Layer 5 of a small transformer language model trained on English Wikipedia (9 layers, counted from 0, width 128). Numbers have three digits each and are written without spaces.
A neuron's activation on a vector x is SiLU(gate . x) times (in . x), where the dot is the dot product.
The model reads these tokens: " in" " 19" "93" " following" " a" " one" "-" "point" " defeat" " of" " Pa" "s" "s" "age" "." " The" " following" " years" " pro" "ved" " to" " be" " some" "w" "ha" "t" " f" "ru" "s" "tra" "ting" " for"

The vector x that enters this layer's MLP at each token. A number n stands for (n - 500) times 0.0037.
0 " in": 442582633284256491646589657412313342482404486541518509556526864483361484494575554405956333540407557538384341366687527378370500521575419489474503589359481517456513608632777385606507522550530474670379452507521184432444493460581558507521418644444331455643370451493544544456687479533625586474561639310492558464486513520475599379368535462474315606556493373712391469491589325527554568544398
1 " 19": 359479734314315502577547593334278435437448524453447522569519780425499522475474500483913216621403441639379378224751771413315415535488448457555526551399466429497515568694483399559403531513419441600562533495570241487397519479555574453571400407509300318717442644477680599420644501390516592552624341357429561572539689476435601425342652447564210442568415394789410637495538357465461599516374
2 "93": 391624821366290540686530576460457527423497548561499417516548818460425514444563522618830254560611708642380361185749640332397445548558486549488581577572668260476391489601618388491376582566443497684464538426622402369266532425433487311561318464438305491798419581476603470477819481525557556542597516455510647585534424541378652201383500432639285341519579362863450708517635321594560661598461
3 " following": 389628709259274522686690668522377343440420600658396336574419889402303401348544562515895334553415718527414360319580653391435449487602477716452575560517439601491335489598636288526511622557531543636507384424636280415435487456496564351545433551575251424641484522519499477372699418613507529621706579350579530426394481514517428540467512473514281571456495378748296426485585434594667540550483
4 " a": 554630583315253455696532693346336339532449445548463400509417935428279528475595548531887187465349545527419367309733661470539454573656438597344406590383406431409401544588678461624545533530501400618559397474572201481385457432604656416467374612360529445666482490518454489498706522503575466474559497292456584427492508445487599446456597489528266521543400464738378584559555349439520543616523
5 " one": 363549662432375462586534782292250238467554552726434465508492813322298376543421530292838324473556619450440508309610610463529336750644470607521477576594302414564358501608538379443431516545639477642496400483661366489298419441699662396624469356333536375633506482542389508562574475447684387592582384303477505372609489495406649512358496455482247570492403346745425799478810205595375700677463
6 "-": 149471657360369411638520533527438407528629631550541364541384848195340319467594679311808423379561404404575407354580574368565338535543363617261355581610240492619581543615600474323329426499405537542443375677680482506494497429646637562448311416527500263585333464570525667410724525507637387460690572410564638401652769418614734310422392459382247563473460349568407681448640341433421715468157
7 "point": 331540587430322474504455629442286276483584586471729427470468805263357554499492475419736478700509777510351425378566614478502424826405354458240350555555361272581403539514590469311284846530422493611607287633399411454202432484670666415704169514468543432691454268523555522353470595393645428335808452340476447438569297559304631378373511373551281598519605311756274738311650424623455623509337
8 " defeat": 408666528402337454608618609524375175536591582470536470510430783204492378494463663440858346565567619502337471539638553400272466568618433669385326598400412421327456567683556327472426669645549308643524380548503376371347325465568663359708271472617319365618457336385513538408482580426676403443740396384571530275587374480417614461326475431567208498694505343760391491413686298465630555503359
9 " of": 374582523256250437758589593489409272507509576537463436543564901200421462312448601424856245456369585489440397335460604433417582470618448677528492705450296543311386440570704386362604610466567438506519389556574262412516497402523625429613321602542414326618492482362501434382654524448487547449825450247511522417402501566370596434393452409610355645552538372667344398432586449565613674452368
10 " Pa": 407471522320319531652559552541346234404494413462465408389656796337488347553491492690954393570521567717305416370669487514491438454500475596474553668398533511365447598789449430416514357534441440568572335497548492416389538430633580538371459315460565428726318422558531580446579544465567692384683374329517580614520690365414601558439459576629355648482619330769428566432635419521280607491426
11 "s": 506444681359475702534629685376519390446521502573514425539677697361603255601485629425953425429491632650515405314570486487481417721582350804449412420428568246331506550615567426468644359677435344616651640399551552408307717320461466477384581419173590418629221482335514569580508699516457631500643473414473494565528715351376573357439567466781486426463538327494340611440558453498503536592475
12 "s": 508570552295446674502513835275424354352329612450442315427453844374524223537457649262794321613458663750588338264643604443525425651680492700583480602447607368380541743615587549342770545405431383620474628427620620501351625642494445411743530363427433416556403484402518493507358528546527648451652375540474389387450595333296658517477599619542424470455639267627235831301461372511620618568486
13 "age": 340576404329383630577745781444285412495435633496362506371531888257446270417522576492715446574447714624369303385653657258416228421636269582593496773560496521339401786604698491279565617492291431658626520388566614483312580461672616426567325490436448450611418468576435379415632564460483620341674391514546520228482365489469745444562594577507315446352694308645180509218479450510441654299443
14 ".": 388606657381307431743744638379315440478518516634507432491448888362276418371666590568906310538393609530374385344610637409348400537527417572463474656449535476360461472645643372682500464595478484567514398405596249574362532453547494446516405589495373414697440386552466572540702476554644591514643555504531545395493381420522500455302574420502264522488640510730369507324615333559630484378399
15 " The": 521578662348093407704620631326296243478505586607495421504413872367339496394524555526871261484418632581365441359571791387429412536639419695391443578511431510415466439571823380594513533608451381449408339527518295480377532462665631516551462516375473446702539367511423412480652446556615536561677437368461586451549493370456573426479537662596380538519495428728315682419631364440537513486401
16 " following": 250502671152232474638587699471235294386501764545290260675405795281269267422622490432715415681616698770437471252511801407477197523805528705421562462630388525474417514574825435494496500590582428510458468456567319363441425560521700545622417502465393307553565347496543510501664376568745354696480433333511523393529444512304462478509375567507280454401468405667273543599795427647494682556533
17 " years": 451553628201229529717679582508264365383379625662216300432331775353174405367573685437672272685434674657464495308633675344453275528566355781604484657512581578449474535612824328548485766551523324532416402382732334452398423487575579373518289443472344374584513350556576603450605468388583613406646438612706603435392475578502599569228468417519188403368519394593283378549830248525414538589352
18 " pro": 398555685222170433733594702496375417572500345439466358480549894315360505512439620555846546605450587552282339400642746453493250738564411683304375545459523447291578555692484395526518541662300403589427346452528383449397478376676578391508371569441332444601240372408477562417609543329520495506706543397589646402507475453450532401382548353489403513587599341751559515691586388498724467571427
19 "ved": 463577713255299599594657703482483524555610398371526302467343788419371321459533623644747414649180631443332354322527500503257227530575488558522483559428202557408294542611547451584403691611520344622368273370745382539314407327538616496693378661260296351751577571427428346195596593606641469425772686517493553489419483529580569453357566380648332630482518436744465459461791425572795633688537
20 " to": 374618537402306452677546817540253392374470484692433442592432909369420377237522566421808331566301692499418487443699585502523288589563510637591417579389323762401364642656597513571487625600561436521283462477477272454376437471618445473512307489257357344615468522402391416293567577558579526426780488309483514581528377333449530341509445459528178573503606376660531520512564344474597462644559
21 " be": 432528694280236463700521749386376307464519448397404397355421801174321378468492585395843376341474560375507387348735525312456399554364515617486498635396434701382375498789469443510367669510583459525457341370614260330511545480442602563544375610358462326715388560469436458414683518465570542430700430346492552480464429452487623420321597367682261581477502369655441620518571267395522394512361
22 " some": 510433602326230436688651694375225243461546366548503405433508939190231454352554562371764481565406483561437436337664692421462300663521380653529516687613113530410458452662633475551417502551520416456583452497547407365452447426685643415502383584343568358608396279471331416463657507464789623526483511379401647528483496505533710415416507354563255538393548460774475683573601407490487522612457
23 "w": 320515900305501262597545746431331243504720540611476350512533847137287533463606469353653608334377573553529495374370580542467211641281460640577409658514349546509405622577710412504558532607602595429515457369590467525459413322538383367459374565509405325654277656653278777418419642519695427297488304468623585488366685370611601459318406401768294340390531359565197333381599412373554531377276
24 "ha": 387518782527378553447694753449379272474585362425678454501533863245422535466719524601696542414513448725304285402506482262513261419563305721759478751543532430438335583591542416509455712601698501609601365540593430457461486407556686578479296640293537475495414666472623580515519390403727661549849340363448638399833357348548442405416229638427270415587664426551636602391781295425522686267461
25 "t": 461396795550342348489669691543436422599374541632535436408478887267253463342566660457743416479341504622353348449625744321480374577607540733531545838486274528578426540528705421434313755535676436480624367569570421365245441385486579542462312559113373453689575361472705477508651477349661515520573414452405557504448283418515674280449374362729409458387585399525224487490621365593519635340358
26 " f": 576503502329285340471507612491357281560435434514664532477437914235402386404496649502851487554407573540387398443696637359375263597447225619360399661568403531451376493690424415578438553545445393650447365421625374327281538459719455495459318576474245444583382506419539716380524581400693523526777334409451410515486415448423570430346479569468248536495514379582415664645653325394489597374480
27 "ru": 426544619520437521581556501513504359516509548524760402441783597307205549654598789480859608528350632596345427497478705582534365681571491623384587725449228426417254606648662430351501571601460337689611316487510361389514337350729723466548218407453405368725396382550702447525489513346416642329549653298293679236686604337323515340347530439576413340508482392644363540637559315393436467391331
28 "s": 325455605357319476488362577485475384477627627486733433263424706420389476524540708170842344370291688506487341306598512664495313642696416687313600487534322355410368429455469304292514609718573425618594512544559466299361700360584634513441388678297437328713317325487615581498515650298637568361699479405470512581401647494327600265335528326593427335510934280669376473316596465508461411488495
29 "tra": 324364706420432515584537729539250376520452417408523373323751685383268525579396597336838527610466501642599366309541714463585394980562332665499594805503443544252257704526646461542324630542552588515523329650430498495260257485767516560581488701604442306752289399203466569400337548468501544411681450357410532353704599418663604391493692376509364433453606414530312477392499493434500564520527
30 "ting": 438638709371301472362732620473334466524515530442552425517422891373352484370495574441763423654303801441458283360589508344381256510572445611493463588514385456395237596459916376455371839523446589698571400464611336411262577342495598457573300550288310371621551488453621519393595500498800462470745452463419630463373446489517541352406472491534378546363685516741211327523686475602610514597465
31 " for": 316643550361271472680637695521353316408489450550499498592431933253335424408487593413887303570307666482407369390570538403441324580552484615506427603439424568456371559618671340534527618612567427620584418466548262398449442457554573385522353514463279391662438508398492336416722440507601518574793509346493496385478602537469424461319474405462313655461630432636323400545511471513505558595403

Each question shows the input weights of one neuron of the MLP. A number n stands for (n - 500) times 0.003.

n10 gate: 573418455490302629452563591315593493451673412463362500497583554597545382537322604485538431525582634332510437551305288731497449534516465481323386599340522516544537556264497554605559459324579561598460481428572544475574312573401709510663567449633525668327487640560637369569481509567522419440459651526441512547510401394672669353404537428528296708612516366325568406415608539668588386361420
n10 in: 507353661348443405426372424597326507369424500457517470580340338323264341425340521520482325553638530427668507503577510267510409700486459450473385613484466555657718440456544524638444476476432483503612650534647503329523503365632432242500608699449588604582620453402540466614390388667451531581607598545383619677674354707379467480401337577227674426452493507390546458309415448575759567404408
It fires most on token 10 " Pa"

n168 gate: 533341450467409424559627634341606376237735545481484545384322566709408468611558503374333468497500429420513682457539735513435647526493467455637467589478648324500599619230411353548567461741538553519583487682536608571538362588452478572364379562595419487441358314373670500464606471629427603369568706375768398590579660452557626632497587474454532575477455530494475296371484610481386520404536
n168 in: 500523724571350477534306383720463369405480243559679630477432457423666487591454517400427423543443510573527430367500572436443628222435550678540335571643456285510434464517422584487444456643639649520448424400742423583604514570355519554201581651503376571551500322259516514417566546561448558503726415431357346464503372639448583487530606623704407627486556330404559497527443448821537389484622
On which token does it fire most, and how strongly? 28 "s", at about 2.1

n30 gate: 441486553765517541657622282455571364408490510517500510531362344393218421382662389500462420503479397555493597564455469472493266607458406425584552500371694312466606448701317448823602672662500525427520445535628374479429388500500503454341584661465503490440539383493346728676644337630358643668479680727514415304465329428402524675430586245274420497472538597445483443555377483436691399323528
n30 in: 493448376507719653482640529583433719466520608589309538428649772477394493751638722568542322490598417662322605376444612643528721493525475424458595731459613493493493386392394374578405518312480549559411324406569539566412370377575470472543461416703385385595454548552418810472614353415629311672413595659483722914320431545537510631504576535346563413504500471434425487392423564618566517572518
On which token does it fire most, and how strongly? 14 ".", at about 12

n68 gate: 473447354285747418513433383553476448542330510589400513480452307526510566448487665429610370530453619513623517330369454396503503401456338338581392551418453336288421719540293524487582320469643574627667553580616443473454581678747400605517513540446339665659425378570500564503384654609360469402593526392556497606554549497406347583466523420265593557483309656364582539570645355461668584707798
n68 in: 396437717493360353507460613600422400438510653608583307668368632455564431520388500759657393589604318487605543544350650487637547454408554362517524384559399456483480358450266373513451591734477304590526691403520440467467584470523651749300483540587393371561408454473372513573414565612653507736350324635384408533432411792396573629392540646564543507449405362444520416390587635367594410467642
On which two tokens does it fire most, strongest first? 26 " f", 11 "s"

n206 gate: 666368426483533438420297661593439435656790493637255430507487493577561405484388350606413377329507293300439560497480500500450346618595403464403467615451396419655343595360466670425376604611552460324419599550616443649588507490480516430656507500523743658517382369497536671487605507476633589315440682500559402276379556497422569411567714497537566656355418441563325449613611651664327570448584
n206 in: 460617632571469494562361602451384369494639327400362365665406391518356412698476802485371491350553332558579540541531590630528593454654550500587429415566509327525300378515525667521591522544326559472512439583475469768642566602518669400588559674432559542262660576522460584531506373591623592522552473349334482317447585518605426473350512626475512426531631494518446574380519562482305602542428
On which two tokens does it fire most, strongest first? 5 " one", 6 "-"

n112 gate: 403622433582525402430513307481331549561534679673774528540424366521666553473531574640466550605727612503292428439340476481569629519529516590469421305258529484447602444465707365561500443411628522597472537531475342362592484409469406570411516516497462597624564481403571506403590691554592510547375607591584531497564525444390656419455547830676572516681345685385399612494275446491522544405497
n112 in: 524545534494560453695515565497506603521533509696684717682528409506506554503563553582540506578552602557500418522600615454321433383469512518603683408462699475677408464636494491595391561605544460548571446606446357482565531552512660482408710576214582670681506407555437491422485390727494602396612515343416503458610569554479593410460569608451654409540363469329656617277543544450421457693690
It fires most on token 15 " The"

n61 gate: 506426481416559467419537525485456513660485512485666525531531318657698552557534564575364537491363289405399760355438485447546357454443329460494572680515569399583637668519657655494709591390362553352215488361340606568370419463488515450456385376472311425654623448367454431525628276509606497587432636333506567604644512368491623482403613417438352426431521632506470452441625443434528525391484
n61 in: 466573578404668635704614415421378506473548583419503515533335572538351630440500390384560436588528576394447448384613401731310256418313599455506651516518447422476503536448310512575635478556610562564566542494649525472368540808518373565456676528386251512550444558432660491485324599715425469330479509522555371491407633634485397545422576628365399555556567414509359500558515556482475568308605
On which two tokens does it fire most, strongest first? 19 "ved", 1 " 19"

n221 gate: 395577513400577506475475363408588449430497401634522481460267609539648558539629271551524423286425488274585689412423503345571516295481550604466310465461566225534391558611544413557476397525536494491421733398617618429503419624570539519377553665531494572588648310422439425617540476434473592587435527426694521491334595515428445543585378509463571404531323295558412598481693575413519543782503
n221 in: 466429624602696348582314559446507329543642639423365487604469540244713697493577444493411402443554235540400324497608609476710490353545790583446350417497634535534331651578473578553563490658608572524626684409574565486450456510400653483593244640391629333582521537412547367348493444466526326452500592458406334507644633318589628590469620510286598500493533454460285347369370555385432592570551
On which token does it fire most, and how strongly? 4 " a", at about 2.3

n288 gate: 463430522595552473414552425321475519595554609608697542368620572474546464568491375473293448407442521470587567292354491579713423482550583587271414289467488469657354681561574476589259682494547543704461614536506546515598546494419450457714479534561476400577562518582440515448557372546619497445479444424409637464466497421550585458324659304515809631475515311319506397330500521420521408428543
n288 in: 546470547269305596466430563549450582652404659512579442509540421553435582491621591565346555545386761370478451263417384512509599382394343539703725382613568466464404473586575279261422478425568599427497524445454506518521426442398497565705386580475561497618447672580672577643373572578327594586485542490628461506593542448569379521357706546411570460735509586500569577421534482450675543536574
Its three highest activations, in order, are on tokens 28 "s", 30 "ting", 22 " some"

n9 gate: 395451536418546605566614503604324436379420419603678546355540507547232458538552507405496630358372474532407396404285541703516549484530549432287543563592517410458465397471361647318357322427491460611420581510549690373478533493731299240397694625710474598583533513657487648529365609454573470618438465415510366629404561636525374397437410426585484474460339409239462406195576557522546523516480
n9 in: 740614429465446375452526536557461477634506774500510653380526490466468566391487523454329388427430680657529490422624435635334468551425221585551526471385591389456622418423497522578328384643605726430412560404351542487615516401569368709581535619583458506623445462506494490481437387481456608648484326573430685276245469452242522244319598509516510577455387421383397568522445540364417574491555
It fires most on token 28 "s"

n226 gate: 663554436454545417372694565383546491597450699381515548658537532497537613468515398550278361419482602372731536361560553509588460527552588375597439322597396549431313634494549291473423497451395356343530560509437524310586573354399613479405372582448439602503451255558580671416697710310565673396479379553503387614518536536347584476445399491600464458607482516470541439587467413477582358598540
n226 in: 551572539427532571535487337402490631509447348596497516631131568518535541438497760497632585281430688441558414661592361246487596657552420422484720458444532477280491594497442516648602631458383439405491547509412446582481519541590619503381758516452522472378374606722469385305394388416485633487711537546421553484445375676411557559471509293513614652519350671525438582519465561405478510488484
On which two tokens does it fire most, strongest first? 30 "ting", 21 " be"

n99 gate: 437356540295497455490424602421574558333694431490513421474303373332440708433510483238381727311450503396584523322602449394431536673550500451335593530391553433510455366605273540626345417637564583362568520474385437431494617411503494423433503434467576388436302471431341633615568590366709595463451571377611578484386497739539435441543748415447615803540484531428359436566460630474632500703563
n99 in: 592331683397274552379507402447482522317632553646504500531414379693629381404602366483399581423337777413741762500415707397433511381655475538482560478528547431486375423712453390514562385547582436345722448715349319338276303496437282618363472312475606479432446245394410496426598701604631573389542552496461497525564531767603546413550633542457553557461385181507493398472578449452599408497554
Its three highest activations, in order, are on tokens 28 "s", 22 " some", 11 "s"

n128 gate: 443377435617623417411408663426654249755517458462461437598582568669446692641605453538175532706493402423417383558511369539380543601324500594355422446655514464588514643309600507517607117654596382563313517447581553521362307277500422739453326436500383278479698500631559532479688462525510522468525514471542299381418552518459745455607608612365532507375556485573610429384749500476397589694461
n128 in: 570465666552303720399510461621380550531616503357604500452366418327444226517517603675443514531531545510351500624635375517302451833298448435559524443507532514283582486524479465473483556553793398365585702316441633206761581591445490444454311524598705594704475435670603609725493568546514432637410398460376643328345456452480521627363414651382497365595455464435551483493374600433465611548532
On which token does it fire most, and how strongly? 20 " to", at about 0.64

n41 gate: 752559483533520323530454598549712323539471299594418454617326486554406578394565548414333523448689389334470715382599497560490779507588417634354261416484440395572532480341503636358584594463558430655497467484392334510484530258429443593476423590430361641584641510540370460368578361507378347507454629253576646523490471474561664477466729297536322569620568449366416522470440500487285613429617
n41 in: 438571491553466506566444251689674654597372519561386655426320383458525626633589519428394488420628432448418382405702518438684588639459556466438406649561368405707585466500550422576476601418458585466485408519543456640451509363699608487503466531512488696456763475494494415336488558456679321704423430422574555546500518413291608546323561670615469593516417548555400623478710458397394547427701
On which two tokens does it fire most, strongest first? 4 " a", 7 "point"

n292 gate: 457595563605650513470392513301593446590651533661520448704517812644483636679348574532364474494461448264290572533746577457589431510487526419286556363669400376539391539493550539522628387570456709454471494402490582513609619536458443609637398586493612487556473558474290381370429426480631446645487490507601635678337577282596464746463442640641487582593316683413478693392490497510411648513573
n292 in: 530517355584573503697500647364318414607620756435335550687466493650318658545612459555471673493597424602541370663374506430560470632537517425413590520494503432431471487394358470568510638632394520387604362417233433450451628557480407500480477467493417439621422461493369513652549751564354238591464545386338412566588405480461319451642740464363659613544480524602370570467671398336520180445325
On which two tokens does it fire most, strongest first? 15 " The", 4 " a"

n144 gate: 604577551422467306425393378583512488378503550351394488500379424386467468752406360431516363427366435480485423458441349479631381500533374526518395760483665479577631600556358411735454482422624455559520544586485515553468620628433466617418617634449455347590237441429348419473406605608587610530382619494527366612563497568595447556389521668622376461332500562600575463467395589612545318549539
n144 in: 602620523685661553561551516345442569593522519431399506641268493397561644478547432377500576456545450531448430590395525490345608698607765303522573397636555532541531415516580611478463394651660381373394538358481656399497510529472463426481347583742484408542468628516537631396222388387401494497408410411522578588513566450386597456227406516541468437436666444513753723339577436423446694422433
On which token does it fire most, and how strongly? 23 "w", at about 1.6

n269 gate: 397356565461428465500449478347454594491580536586506524566380568561436518721665425494513434619497515723478494432527577542582658664503381452664324402521570475530684632591334545621512417500640515385450655331380366379571570397485480515604482448467491450515562551606521414464473760454497481582338615582350417458405473665653410593714354362452389388610363375392524483425762616356570436414549
n269 in: 260433484410592534587590418462510378438522564393490360592386438531487532416427457525542398440664443242578497699395269433558436696471677714352696357453400552494387427490451551350494361438515487640594576446487529478537435519535482329542445503388487522597539446570739762567651513519397405710624353610652660481685585322394719361335503342506392500558670589430491451634416417494570522550510
It fires most on token 16 " following"

n232 gate: 541459455552405299383464484505655479462604549634579672490380530589369528472620439512390423469435510497566531584448513523570529625424516403435536453344437432505361464490492474616492484421465521546492362351262565397397487466449527536518373658461510500476306594614624477621525636458543429206510425626418614543487449564548403426482380610412431387495505457449538440387526423533570567414398
n232 in: 475413514421517500347472506626343448618475405599561617589574545468406547486422520609420517486562486409331666494567558644528452625597469713269562609437318477586406639388406362560434614412353511433486622466475570363555472320511454557423362455477629489622466650441525543374586549566448566639508497526483387642517367712462430622546564589551713646602481497436355376570576481527452562396381
Its three highest activations, in order, are on tokens 7 "point", 25 "t", 26 " f"

n151 gate: 648390404335443577627491468415625510515395330497478509565586601570490484451619510472469519690449647366362494433484500449674471606423287475779519375494545574434683375664452449451451203654650468494580475446556576412549666532441503602571548475475573604653426350557683545255391494513712568319271463641303463550286631563614569603497625556478497494411444399459485403601309622482538468596423
n151 in: 555527309595470319417427484388377472580509527482479512617343529503405449609623519471251591611555503581454533451288541674269570521562262317494473444624442509509443317497669494527592666429626331430417599488599366415562396561581614448552393494591579306251392581278554497503476568534524550448536642642413542419598446268538560527500425455415297448417548620356396561536607500435518597491359
It fires most on token 22 " some"

n263 gate: 309391614484425579538450407506567436418573456574658428756285677539278451500358526309404378589675559451525691370506409487606541417643355497503556500549576570590561454509415519567628475376573431731402303528478362534576494581506512446576465556412481548487322620459251509596475335500433442610540552545472629540547558633770611262472546398519677625522472403339670422565626536524578353472424
n263 in: 555715441549259252630410454538611540519525365389436343487575428463412656528347487656408571452406497465195426352526582571548510449418500624571532516651552556551440567545507523550343673422425314513550478722446794461522471506430323305497484442678313541706677408455300656462668610503362490578516506701542595430526506430641602484523510385361394455529475587385513314407510413422545603544380
It fires most on token 18 " pro"

n181 gate: 697493663507641487421444527389440547407497513542594542739424539506417341455555382417367575532635432610613234497480484447431615558397546536408441373212586403506468319552453375474430520636570420333410610431428609562580387602442582421383447605438388443580437526562593467484539410467372470569510730401451680539450368510519633396739477455310575608288658561714526349565497680287155497401619
n181 in: 424462513525635654627585455409548519432565585661625503419449722485503404889397439421724550475639403599538576529327598437576465435542323426525658532460519532753420587478570487442463475606680490365463572550381481547678440541413315436366497513607497412264369761453714710331624374519386335389569426467356386615573584528448497643586531619519422535494534497553521503497535512506465446509395
On which token does it fire most, and how strongly? 19 "ved", at about 0.64

n7 gate: 297625483355461576500556503586435448486416464497555428516681458532353319595472457611412570470578643607528517421327473601570556588423466445564615500454554315329394382564497492497484480384363570483435539592555506661584553330358414497469556657589564584492528464514412559439473514621497414632536628182525374481658547467362597602455478464575564238359434338461603401500374492557528531505531
n7 in: 547500684237298616421394516603462523466769319224376373497516630641494605503562574364445385543397271463433544649338375384463469435510195472403522503643551436608558380441449632460454481411427535460518556335460660534552330657537509343430550575459462467418529522475583503553497500522436538494416372432593396522611574515697435337626485423478550631494549471543366404516707425264416428497431
Its three highest activations, in order, are on tokens 29 "tra", 23 "w", 20 " to"

n185 gate: 482500429583396688392720613339689579473443598500546451596599451591426449357536720672383427156567473416531408438439446693369436412509534365442528435411546562548611458479571485563527549559583417406273566451503273433551546595668653457553469491525607559475453729445446593485473614522443541451433506392455533660639347436405439545302627509567467741457551566503455409357457653530369448398386
n185 in: 515433581561217539463491450500550544470416463578348409545457441357615482550566519535480582449491711259345280540570530613546540690478472368292678522640259506430569488595407616443545432522385414488557726518539619336304488448467632423494512567580359683624469373338530583670485404565589613632558360544579353530617434497539433437460476430503552640562479630446536429269420635456610577524537
Its three highest activations, in order, are on tokens 17 " years", 23 "w", 14 "."

n138 gate: 597400425453457461393560356606381497480448580651470387480744582538669540578464637351500677414671500546500276524360536379310557457813520408634597446507568459576520563533354604458500429537448628517484579593401292157464524667336677423727429409517530565358592510403549621424306438388471456547175565341510565526429470377662414543537385374567450603655628631629386474606550719494543410582449
n138 in: 500408356411424259414566270608440408500423543448539635578527313626346132657477402586608582656536490441597563513586555447497560445376543373503477634423440520336545353540540560532410440691637530507406448523405440296529630493374481370523470513593612609443664350454669543375493539547442585370461600685307484539480412588378454507594493461421401513403620302533442583454357421302381622742130
On which two tokens does it fire most, strongest first? 24 "ha", 23 "w"

n101 gate: 465429565532423500257442354304310430491440458434660596529503562410415411296532536391415510510455328557523416487423450448419494519441400414532600467418376612519440408606529432292563467425553780506484481555583613220503546345310624649333588568681510207467411650532373503295490197510494421523538503550471671414458551519419580430464624538416551326676475467494560329327571590594448642472689
n101 in: 518644548518535462613589521400695564327630408500603547608533487438509427486606524526497423412485324623416411563536451524509619313584536418601470608581422524380369559604521556627494524614414431441529471494629497488422311479503489533482542506530589403380319594527287527630652355638520621449423584860591555395503477673506585371464439699639665470527561574561561434226640605514595378375464
On which two tokens does it fire most, strongest first? 24 "ha", 23 "w"

n158 gate: 540568369549634533405580474526541527567262631607420531610369503349480523492605591433710634500529421497555474354383399540509500574517491480592474255514503637477508412354625540436494451355525651589419472486503422600592378336590544361593500468572423580587628557589441700469401262587486688517375439366435360398410393449481730381497616452471497517613494506392706503548509450320560526461543
n158 in: 583565532592449475563600357656428582428559580492531591444506527527665691303539623494469500463540421492526463483483536431583331494404534542471534468619546390404419461540278537283397318355528517452503410474607697554567526340659536463543397511609577467627488404409570500389626628616528398287418325512605469616610348602511695691578483390574381435532419568565475434375385489481511331575581
On which token does it fire most, and how strongly? 31 " for", at about 0.53

n245 gate: 465494561325557472602417480427355369531559484388607541553577313612458347580478549475448414318592434309358614513468386510592506434484602762389500439352706584591509375402513475454401442590531516358435393440346608506509538322375744503484551567605459500693636300668590606396459441333664471410573602487333441400564453594531641478722613491564333506548475523302488665711535402583586471643301
n245 in: 386344646631507536490282438577442569653582480441620493474670471558676500624596558597416413609346553553343500626470533577527473311405379543430550636568629425493651639727476460598523483327296520493421507530593544257471737487300384409388285611560376322697412275537493601627612628564555452598523363455533513510710339374474510593453444397436363761584332549483399419427635590652637289523514
Its three highest activations, in order, are on tokens 8 " defeat", 7 "point", 6 "-"

n89 gate: 515583447559506431522518513506341351599548414509616537421463332627394391458619630729456466430670202570459488647546539466586395610459540442574667462512456440537705485543459556608482506431524360463488497601637596620464531624427580292259642590562355333553478433605442500497652527597767487429463488474625388436472533411440341652597597518497319343503482621667503384583268479324392364449494
n89 in: 531585546603330622606642547466546271506458611436684568390529439525526537616418529426650332694549494410480389607418472466494592418242408315474715468483552430486433649432488423531394555500393629537514413449424523636564457646335500394671434354580506348509613362471637555489528469532525439374378603453503447387428329494514511340310410475377418585543497491404461415605511456585511597578566
On which two tokens does it fire most, strongest first? 14 ".", 11 "s"

n267 gate: 540330503534670556365704356470553412432467473491382542614651406477364605506458685695553509395601497470565357581613613518403286355531417527509445546485432419479521560278441503574735608389594358710393599573461427457574448543440462552577515610576460506540450569521587595397380661753530385521373595443573545476349302385411563328642368518457397530349341645593444450521362515503561286503512
n267 in: 513605591276589559612656448281513398453612395516491576604565425491364547435500366525615583425474440582344608396385385404433481276438625547526446562469616442244394538678700436584544349442414684395531446544437554417575539567528399542607715599768446633377516494567503674560500516413494428487570460467810712478487541374500585424477613367347440341420528715465376436563519512318283455425400
It fires most on token 7 "point"

n253 gate: 482419476408503556471539343354665505433551534466471521523585506455649401520609473520503416386397578409607513615526597600263542531471492547505569452359638484523436383534596429397523380692607450416402430264252537550464431471495523569636664452634329436449561591700588458435640485543487546500369528456513379601444466469523578573572482365568592511569396505651554576500495561492547426562473
n253 in: 455525662573330333559548445547480488525516444640522603547571533462614497511383379424466455630359508506557562386276574570593322686497514434556559443555381334411690650394335638607525489392538639637516608548497477492440350545519578602375356466663382571577480542503583463525417577332535692562545486529467530506551536475519483805565497511289531539559561448591415460595477392467565646407542
On which two tokens does it fire most, strongest first? 1 " 19", 21 " be"

n194 gate: 526525517551404547597429515607610482517544545651641336528537348470391405517466386448528613399486542617526545324608486375474608435691580383503560555663557474641453458511488614433381316644569339452622520523370546452613437403483361486474483497728460277598333441506494615545338614359627404543283553418452525548509422463472359489583606480435347528577522594407660421432414440544446443572291
n194 in: 379509712473533556552539562509466547494533585429407388285626361407478509415683425609626436476464635404583645333518535658448585563580387237333597475367334534425455701452509612476488454623482622548482494415542692458355659409378550598472534448521673298399457350373572433461392497743411429518539657544386244668460464599438524383506431443418509479702464597548479447464366380468500494488494
It fires most on token 28 "s"

n203 gate: 471431441636684539529711438621386563356630601409529560506512475677497349542523515573440494318500554546568535385497283416595639400429500489468570535604538521566435443572556570539348518415520427376475620653543561529446529491506547404477677683517598567573327343676491623704509650573570444651428452488494525574561423509626706423518463497532302581529380518569559508351488419394344404277375
n203 in: 377570419549531305460700329506712332401557552449482405594366549606541640515692642417503644539414403512641620497531410284645435506597531430694559406584428575625452506399575361410455422213488668503304476460463636601275450586409275516578599398500710464622500378500370429433576449562536642599494533331515403555522503558401433467431521378448472586550570471655545604381574497420485417349466
It fires most on token 6 "-"

n159 gate: 534520360460441440446475451461606726662439486630676408586397467457560519536514543492377292381494586453569570612545322562447429311434398486441523497486383626433649436584420396538393415412462443528382575584472565640371563427387370622426441398517438386420403378475613599503389497648544532426601462351480415472477353617456492544494553478404310433594350235639401557511392597331531548574469
n159 in: 529440614448586582430419687603611336573489393418514474568474506547418440410580521483437506711503349463383538356468447477471529469512686477462497623458515538386288586419251361410537497538612459514585585385363477330447558575642555541661570512352454578509694303384645395489631395380357636474569385536503418534626540374632623700515412577520557682381528380463463531629541461419457396492590
On which token does it fire most, and how strongly? 26 " f", at about 1.8

n199 gate: 322257460434539564550292375379426507410529405694441428474503606595410585487366578573504546513364507565718540517510535464536676780731493338517520440487367497458380409250383447484551480754545513493539275447392500493346523702445586503376483622411658474497406432602425517421448548584625463510346661466428729422477523637494539614503549154381536490393523712549503468651742579542658444587636
n199 in: 354516480418461516634435537620596420611347623299503477410507448516563462728223520604717591500585494542553422619523424448435621445487657334594399454535539543465389481640665386503624461427491349562545603361561435487589447715497456795434474735663389487694447555552609428377455697516421340621487687379432618394335615584554616510523590655412358344566439608291589394312421525406536379640464
On which token does it fire most, and how strongly? 29 "tra", at about 4.6